Layer 2 of a small transformer language model trained on English Wikipedia (9 layers, counted from 0, width 64).
A neuron's activation on a vector x is GELU(weights . x + bias), where the dot is the dot product.

Input weights of the MLP neurons that the questions are about. A number n stands for (n - 128) times 0.0066.
n4 (bias 0.007): 146, 116, 165, 95, 159, 153, 96, 212, 138, 115, 154, 117, 171, 114, 130, 87, 176, 130, 126, 68, 74, 135, 97, 155, 221, 163, 108, 116, 127, 125, 94, 77, 104, 194, 174, 55, 53, 154, 130, 87, 234, 121, 158, 119, 119, 131, 152, 124, 108, 171, 168, 126, 126, 140, 53, 134, 108, 180, 82, 136, 94, 127, 101, 80
n6 (bias 0.030): 141, 82, 135, 124, 103, 102, 90, 89, 200, 112, 67, 138, 177, 175, 102, 128, 194, 127, 152, 61, 194, 87, 167, 81, 159, 142, 94, 122, 143, 150, 154, 160, 155, 118, 179, 198, 133, 78, 168, 93, 88, 131, 162, 117, 113, 135, 123, 122, 170, 146, 114, 151, 132, 134, 90, 96, 125, 48, 81, 151, 81, 176, 73, 138
n19 (bias -0.163): 55, 133, 144, 88, 189, 182, 114, 72, 139, 140, 105, 101, 166, 125, 113, 127, 109, 162, 132, 110, 105, 120, 112, 72, 123, 124, 176, 145, 120, 62, 127, 170, 92, 119, 162, 110, 111, 195, 178, 102, 146, 62, 242, 131, 162, 121, 202, 115, 170, 134, 154, 93, 126, 187, 109, 159, 95, 175, 73, 64, 43, 156, 170, 129
n33 (bias -0.025): 114, 66, 84, 200, 166, 190, 74, 54, 191, 97, 87, 95, 185, 136, 89, 115, 177, 174, 142, 76, 169, 148, 131, 70, 175, 169, 151, 144, 139, 139, 95, 175, 180, 137, 156, 138, 91, 152, 80, 53, 133, 113, 118, 177, 103, 84, 107, 93, 97, 112, 126, 144, 121, 164, 124, 119, 124, 108, 129, 126, 135, 54, 191, 158
n75 (bias 0.034): 105, 100, 131, 145, 112, 235, 197, 117, 146, 176, 176, 64, 191, 117, 78, 158, 93, 154, 105, 40, 179, 89, 107, 154, 195, 141, 116, 126, 134, 138, 173, 63, 118, 109, 81, 160, 111, 137, 64, 164, 192, 126, 149, 138, 139, 80, 21, 143, 128, 98, 132, 128, 170, 45, 169, 133, 159, 112, 125, 168, 27, 149, 91, 163
n83 (bias 0.037): 146, 170, 111, 173, 121, 123, 106, 86, 135, 110, 48, 152, 91, 105, 121, 80, 66, 148, 196, 180, 105, 90, 95, 143, 185, 139, 112, 134, 139, 119, 115, 171, 162, 70, 86, 77, 91, 185, 187, 96, 159, 124, 174, 155, 188, 102, 64, 196, 172, 165, 116, 110, 133, 150, 181, 133, 128, 82, 117, 116, 101, 137, 146, 70
n97 (bias 0.050): 143, 83, 117, 71, 135, 116, 146, 115, 120, 120, 145, 163, 120, 70, 106, 140, 102, 132, 121, 86, 87, 141, 76, 133, 149, 106, 157, 156, 180, 88, 76, 94, 151, 165, 135, 140, 164, 137, 164, 121, 152, 69, 110, 172, 132, 130, 110, 102, 170, 153, 146, 117, 132, 167, 158, 146, 167, 120, 178, 127, 102, 139, 104, 110
n126 (bias -0.082): 138, 122, 117, 144, 166, 159, 115, 88, 103, 162, 79, 104, 112, 52, 140, 134, 105, 177, 129, 104, 147, 135, 180, 111, 39, 126, 101, 162, 120, 104, 101, 165, 111, 143, 126, 100, 135, 115, 169, 131, 123, 111, 152, 189, 149, 82, 151, 112, 184, 162, 128, 124, 101, 132, 70, 88, 155, 162, 202, 158, 137, 84, 126, 156
n145 (bias -0.046): 127, 183, 186, 147, 147, 156, 60, 212, 108, 137, 99, 147, 84, 124, 123, 134, 98, 92, 119, 67, 100, 109, 147, 137, 158, 94, 169, 221, 160, 124, 151, 86, 113, 32, 150, 163, 143, 158, 116, 100, 167, 123, 136, 135, 57, 113, 141, 162, 100, 92, 139, 78, 95, 103, 108, 147, 75, 168, 129, 91, 198, 122, 145, 142
n150 (bias 0.032): 88, 170, 186, 117, 110, 120, 207, 88, 146, 115, 162, 10, 137, 161, 159, 136, 166, 94, 145, 117, 122, 155, 30, 82, 139, 66, 132, 131, 139, 104, 121, 152, 95, 177, 32, 118, 130, 158, 129, 150, 173, 123, 156, 166, 114, 67, 170, 13, 110, 96, 190, 131, 140, 148, 126, 202, 95, 126, 121, 174, 143, 146, 163, 107
n162 (bias -0.001): 111, 156, 102, 88, 106, 37, 101, 174, 143, 142, 107, 109, 184, 74, 173, 209, 166, 112, 112, 41, 129, 125, 110, 185, 164, 167, 119, 61, 118, 103, 191, 119, 164, 81, 138, 169, 171, 82, 99, 108, 190, 132, 119, 124, 149, 120, 109, 93, 177, 130, 116, 74, 119, 155, 138, 248, 186, 90, 82, 136, 78, 137, 85, 139
n174 (bias 0.050): 144, 132, 130, 151, 174, 43, 123, 169, 136, 126, 145, 87, 136, 152, 154, 147, 138, 153, 217, 137, 96, 147, 145, 89, 149, 171, 100, 127, 82, 109, 108, 131, 124, 121, 114, 135, 96, 161, 135, 128, 129, 116, 130, 168, 99, 144, 119, 135, 52, 120, 114, 128, 98, 161, 139, 173, 129, 112, 65, 199, 83, 71, 100, 139
n178 (bias -0.026): 63, 121, 124, 89, 198, 211, 169, 130, 176, 47, 116, 127, 110, 155, 79, 153, 81, 96, 125, 137, 111, 115, 88, 148, 162, 85, 144, 162, 132, 140, 97, 100, 124, 113, 141, 76, 60, 131, 89, 150, 172, 164, 217, 105, 208, 62, 157, 168, 59, 168, 152, 168, 149, 105, 108, 77, 132, 114, 106, 133, 147, 148, 142, 147
n185 (bias -0.033): 140, 137, 129, 98, 92, 118, 163, 79, 148, 169, 104, 106, 83, 129, 171, 123, 134, 125, 83, 105, 98, 164, 115, 106, 115, 141, 149, 126, 131, 117, 182, 179, 87, 115, 105, 113, 143, 170, 168, 147, 108, 141, 158, 108, 136, 142, 174, 113, 152, 128, 127, 146, 119, 167, 73, 124, 158, 183, 87, 62, 144, 80, 173, 107
n201 (bias -0.032): 63, 120, 174, 112, 63, 167, 201, 120, 141, 39, 151, 67, 188, 163, 99, 109, 135, 144, 102, 199, 109, 106, 105, 66, 130, 171, 150, 121, 165, 147, 80, 101, 92, 169, 155, 143, 82, 190, 130, 124, 109, 108, 79, 181, 122, 158, 184, 113, 122, 156, 175, 134, 97, 162, 99, 196, 54, 135, 82, 169, 138, 65, 105, 142
n227 (bias -0.153): 95, 131, 136, 129, 137, 161, 99, 135, 109, 104, 120, 163, 137, 93, 139, 152, 130, 166, 118, 128, 151, 129, 160, 83, 79, 128, 155, 102, 114, 196, 123, 114, 126, 103, 98, 90, 145, 162, 121, 169, 109, 125, 138, 114, 140, 173, 140, 199, 131, 95, 189, 132, 104, 75, 156, 116, 112, 105, 129, 87, 139, 137, 91, 125
n228 (bias 0.033): 79, 87, 172, 141, 143, 116, 110, 135, 172, 118, 150, 91, 59, 187, 87, 89, 118, 100, 138, 126, 150, 158, 143, 118, 178, 114, 161, 144, 128, 107, 168, 130, 105, 109, 151, 130, 134, 168, 166, 66, 118, 139, 96, 110, 106, 202, 190, 96, 110, 143, 182, 145, 92, 128, 80, 148, 123, 116, 81, 107, 137, 135, 125, 129
n234 (bias -0.005): 190, 169, 185, 154, 184, 133, 163, 111, 154, 155, 157, 27, 163, 177, 81, 158, 86, 85, 102, 92, 109, 172, 102, 181, 167, 157, 86, 145, 84, 135, 81, 116, 135, 92, 144, 156, 109, 152, 123, 100, 150, 95, 111, 164, 33, 115, 141, 15, 141, 160, 79, 111, 162, 172, 142, 131, 65, 167, 87, 155, 131, 85, 173, 138
n246 (bias 0.068): 131, 177, 130, 197, 182, 123, 99, 192, 125, 176, 119, 178, 78, 128, 112, 95, 108, 161, 165, 134, 119, 112, 195, 124, 170, 80, 154, 168, 119, 134, 81, 143, 86, 168, 117, 87, 156, 132, 77, 95, 170, 108, 145, 109, 109, 132, 103, 108, 132, 150, 111, 110, 154, 118, 76, 110, 109, 94, 138, 121, 159, 107, 93, 109

Each question shows a token from some text and the vector x that enters the MLP there. A number n stands for (n - 128) times 0.03.

" Tr": 179, 127, 122, 141, 156, 117, 127, 150, 115, 111, 166, 163, 104, 134, 112, 113, 149, 95, 37, 101, 158, 154, 69, 127, 42, 152, 105, 190, 107, 136, 160, 125, 141, 155, 127, 144, 162, 123, 165, 113, 152, 174, 107, 160, 112, 122, 167, 161, 157, 105, 193, 106, 146, 142, 158, 129, 112, 55, 121, 102, 91, 71, 92, 79
Which two neurons fire most, strongest first? n97, n227

"na": 160, 131, 108, 214, 109, 96, 111, 184, 129, 148, 185, 130, 133, 134, 106, 131, 131, 106, 54, 139, 180, 106, 92, 130, 149, 151, 138, 124, 113, 82, 140, 114, 137, 111, 128, 146, 143, 71, 138, 102, 135, 137, 160, 140, 125, 101, 182, 163, 137, 104, 150, 123, 197, 132, 144, 142, 95, 44, 110, 182, 65, 56, 125, 106
Which neuron lights up most? n162

"t": 160, 153, 109, 215, 105, 97, 127, 133, 118, 157, 155, 160, 81, 154, 106, 137, 172, 121, 34, 181, 134, 109, 94, 122, 157, 140, 152, 154, 129, 89, 113, 86, 175, 123, 109, 178, 152, 92, 126, 79, 137, 173, 159, 157, 119, 137, 141, 137, 141, 104, 137, 131, 168, 141, 116, 123, 109, 92, 90, 165, 35, 77, 111, 106
Which two neurons fire most, strongest first? n6, n162

" the": 148, 153, 126, 146, 140, 158, 139, 159, 103, 153, 146, 152, 68, 113, 120, 125, 118, 127, 65, 103, 150, 113, 78, 124, 123, 104, 86, 135, 91, 73, 128, 135, 110, 113, 123, 120, 129, 114, 85, 103, 145, 205, 141, 225, 99, 135, 203, 183, 170, 119, 182, 153, 123, 171, 123, 148, 149, 72, 110, 135, 70, 73, 126, 133
The three highest activations, in order: n126, n162, n145

"um": 146, 136, 131, 245, 131, 125, 121, 130, 134, 162, 184, 167, 128, 138, 128, 138, 163, 111, 64, 131, 126, 118, 115, 115, 148, 117, 98, 139, 109, 78, 143, 91, 122, 156, 121, 140, 102, 76, 98, 89, 93, 195, 139, 144, 134, 101, 152, 147, 95, 128, 149, 158, 166, 137, 152, 158, 139, 49, 138, 167, 49, 63, 119, 104
The three highest activations, in order: n75, n174, n33

"1": 150, 135, 106, 152, 132, 173, 112, 169, 164, 146, 177, 163, 79, 137, 149, 125, 173, 104, 41, 122, 145, 83, 69, 150, 132, 134, 72, 158, 108, 58, 133, 109, 166, 158, 114, 118, 161, 98, 129, 102, 149, 173, 173, 148, 95, 110, 124, 137, 124, 99, 140, 154, 166, 169, 164, 133, 71, 63, 120, 168, 103, 73, 109, 117
The most active neuron and its activation: n75, at about 2.1

" which": 164, 142, 137, 186, 147, 157, 119, 162, 130, 157, 164, 139, 88, 139, 138, 97, 145, 101, 76, 128, 143, 118, 80, 125, 168, 110, 100, 101, 93, 76, 97, 88, 123, 171, 83, 133, 111, 119, 79, 120, 81, 152, 135, 201, 114, 76, 185, 172, 116, 89, 173, 199, 152, 170, 146, 169, 138, 94, 135, 135, 89, 74, 109, 133
Which neuron lights up most? n150

"\n": 154, 118, 121, 179, 106, 175, 123, 147, 106, 168, 127, 157, 103, 135, 119, 131, 127, 81, 79, 158, 143, 87, 70, 163, 155, 139, 76, 131, 73, 117, 139, 122, 113, 169, 114, 169, 125, 98, 84, 134, 93, 161, 184, 187, 96, 140, 172, 140, 137, 136, 188, 163, 155, 141, 129, 139, 115, 77, 97, 171, 129, 44, 71, 91
Which neuron lights up most? n201

" as": 185, 139, 89, 165, 147, 137, 108, 168, 130, 148, 130, 143, 99, 153, 121, 140, 157, 91, 40, 134, 165, 120, 80, 132, 139, 87, 107, 125, 105, 92, 131, 105, 82, 197, 74, 111, 147, 75, 105, 110, 106, 149, 141, 206, 92, 130, 183, 163, 124, 118, 151, 160, 127, 165, 193, 144, 135, 107, 108, 162, 89, 93, 83, 149
The most active neuron and its activation: n150, at about 1.8

",": 161, 162, 84, 166, 130, 153, 86, 153, 96, 171, 171, 165, 124, 137, 142, 87, 131, 86, 33, 158, 141, 114, 84, 150, 164, 115, 104, 135, 103, 72, 125, 83, 126, 164, 133, 126, 115, 102, 91, 97, 118, 140, 167, 231, 120, 104, 179, 168, 127, 116, 142, 177, 142, 151, 125, 151, 91, 93, 102, 154, 98, 89, 126, 139
Which two neurons fire most, strongest first? n4, n234

" beh": 157, 174, 124, 149, 159, 138, 77, 117, 86, 145, 125, 127, 115, 150, 151, 113, 179, 138, 75, 98, 161, 142, 92, 115, 55, 98, 102, 103, 104, 94, 128, 121, 137, 128, 92, 133, 149, 95, 159, 167, 138, 185, 142, 148, 115, 167, 195, 210, 88, 103, 173, 145, 150, 120, 157, 154, 138, 84, 77, 107, 151, 61, 135, 75
Which neuron lights up most? n227

" P": 162, 139, 134, 180, 111, 145, 130, 141, 114, 139, 138, 130, 84, 128, 119, 137, 179, 115, 64, 124, 169, 79, 89, 161, 53, 126, 132, 198, 85, 100, 180, 53, 139, 145, 135, 133, 143, 110, 153, 108, 160, 147, 126, 155, 101, 132, 168, 172, 168, 107, 163, 141, 145, 172, 121, 96, 134, 66, 137, 146, 94, 56, 80, 98
Which neuron lights up most? n126

"ence": 149, 147, 88, 222, 125, 114, 101, 166, 97, 152, 161, 145, 125, 163, 127, 159, 171, 96, 75, 133, 130, 115, 100, 126, 178, 123, 82, 109, 125, 62, 120, 115, 128, 143, 125, 133, 149, 132, 100, 82, 113, 182, 144, 167, 108, 118, 166, 153, 112, 121, 136, 190, 164, 136, 169, 157, 115, 54, 122, 145, 39, 88, 97, 104
The three highest activations, in order: n174, n162, n75

"ver": 175, 166, 130, 196, 120, 117, 122, 128, 113, 154, 154, 203, 72, 140, 110, 121, 209, 106, 57, 128, 144, 127, 103, 145, 154, 93, 118, 115, 125, 105, 142, 110, 137, 127, 106, 123, 120, 128, 117, 121, 132, 181, 129, 167, 127, 126, 138, 128, 128, 87, 143, 175, 127, 183, 158, 135, 114, 62, 157, 129, 22, 92, 89, 82
Which neuron lights up most? n83

" in": 150, 125, 95, 184, 148, 154, 136, 139, 109, 164, 129, 172, 93, 144, 114, 153, 150, 137, 32, 130, 146, 63, 57, 124, 156, 96, 106, 123, 64, 116, 126, 82, 98, 166, 126, 137, 127, 96, 122, 82, 120, 185, 154, 207, 111, 119, 177, 164, 130, 115, 119, 160, 131, 183, 164, 128, 132, 112, 80, 162, 99, 98, 128, 142
Which neuron lights up most? n75

"xt": 176, 144, 118, 177, 123, 135, 114, 155, 95, 160, 124, 167, 101, 112, 127, 147, 203, 89, 64, 159, 139, 121, 82, 133, 135, 62, 116, 153, 123, 101, 108, 117, 145, 151, 107, 147, 160, 161, 79, 102, 120, 179, 142, 146, 88, 108, 188, 140, 118, 88, 165, 163, 164, 105, 154, 148, 132, 86, 101, 175, 39, 78, 96, 134
Which neuron lights up most? n150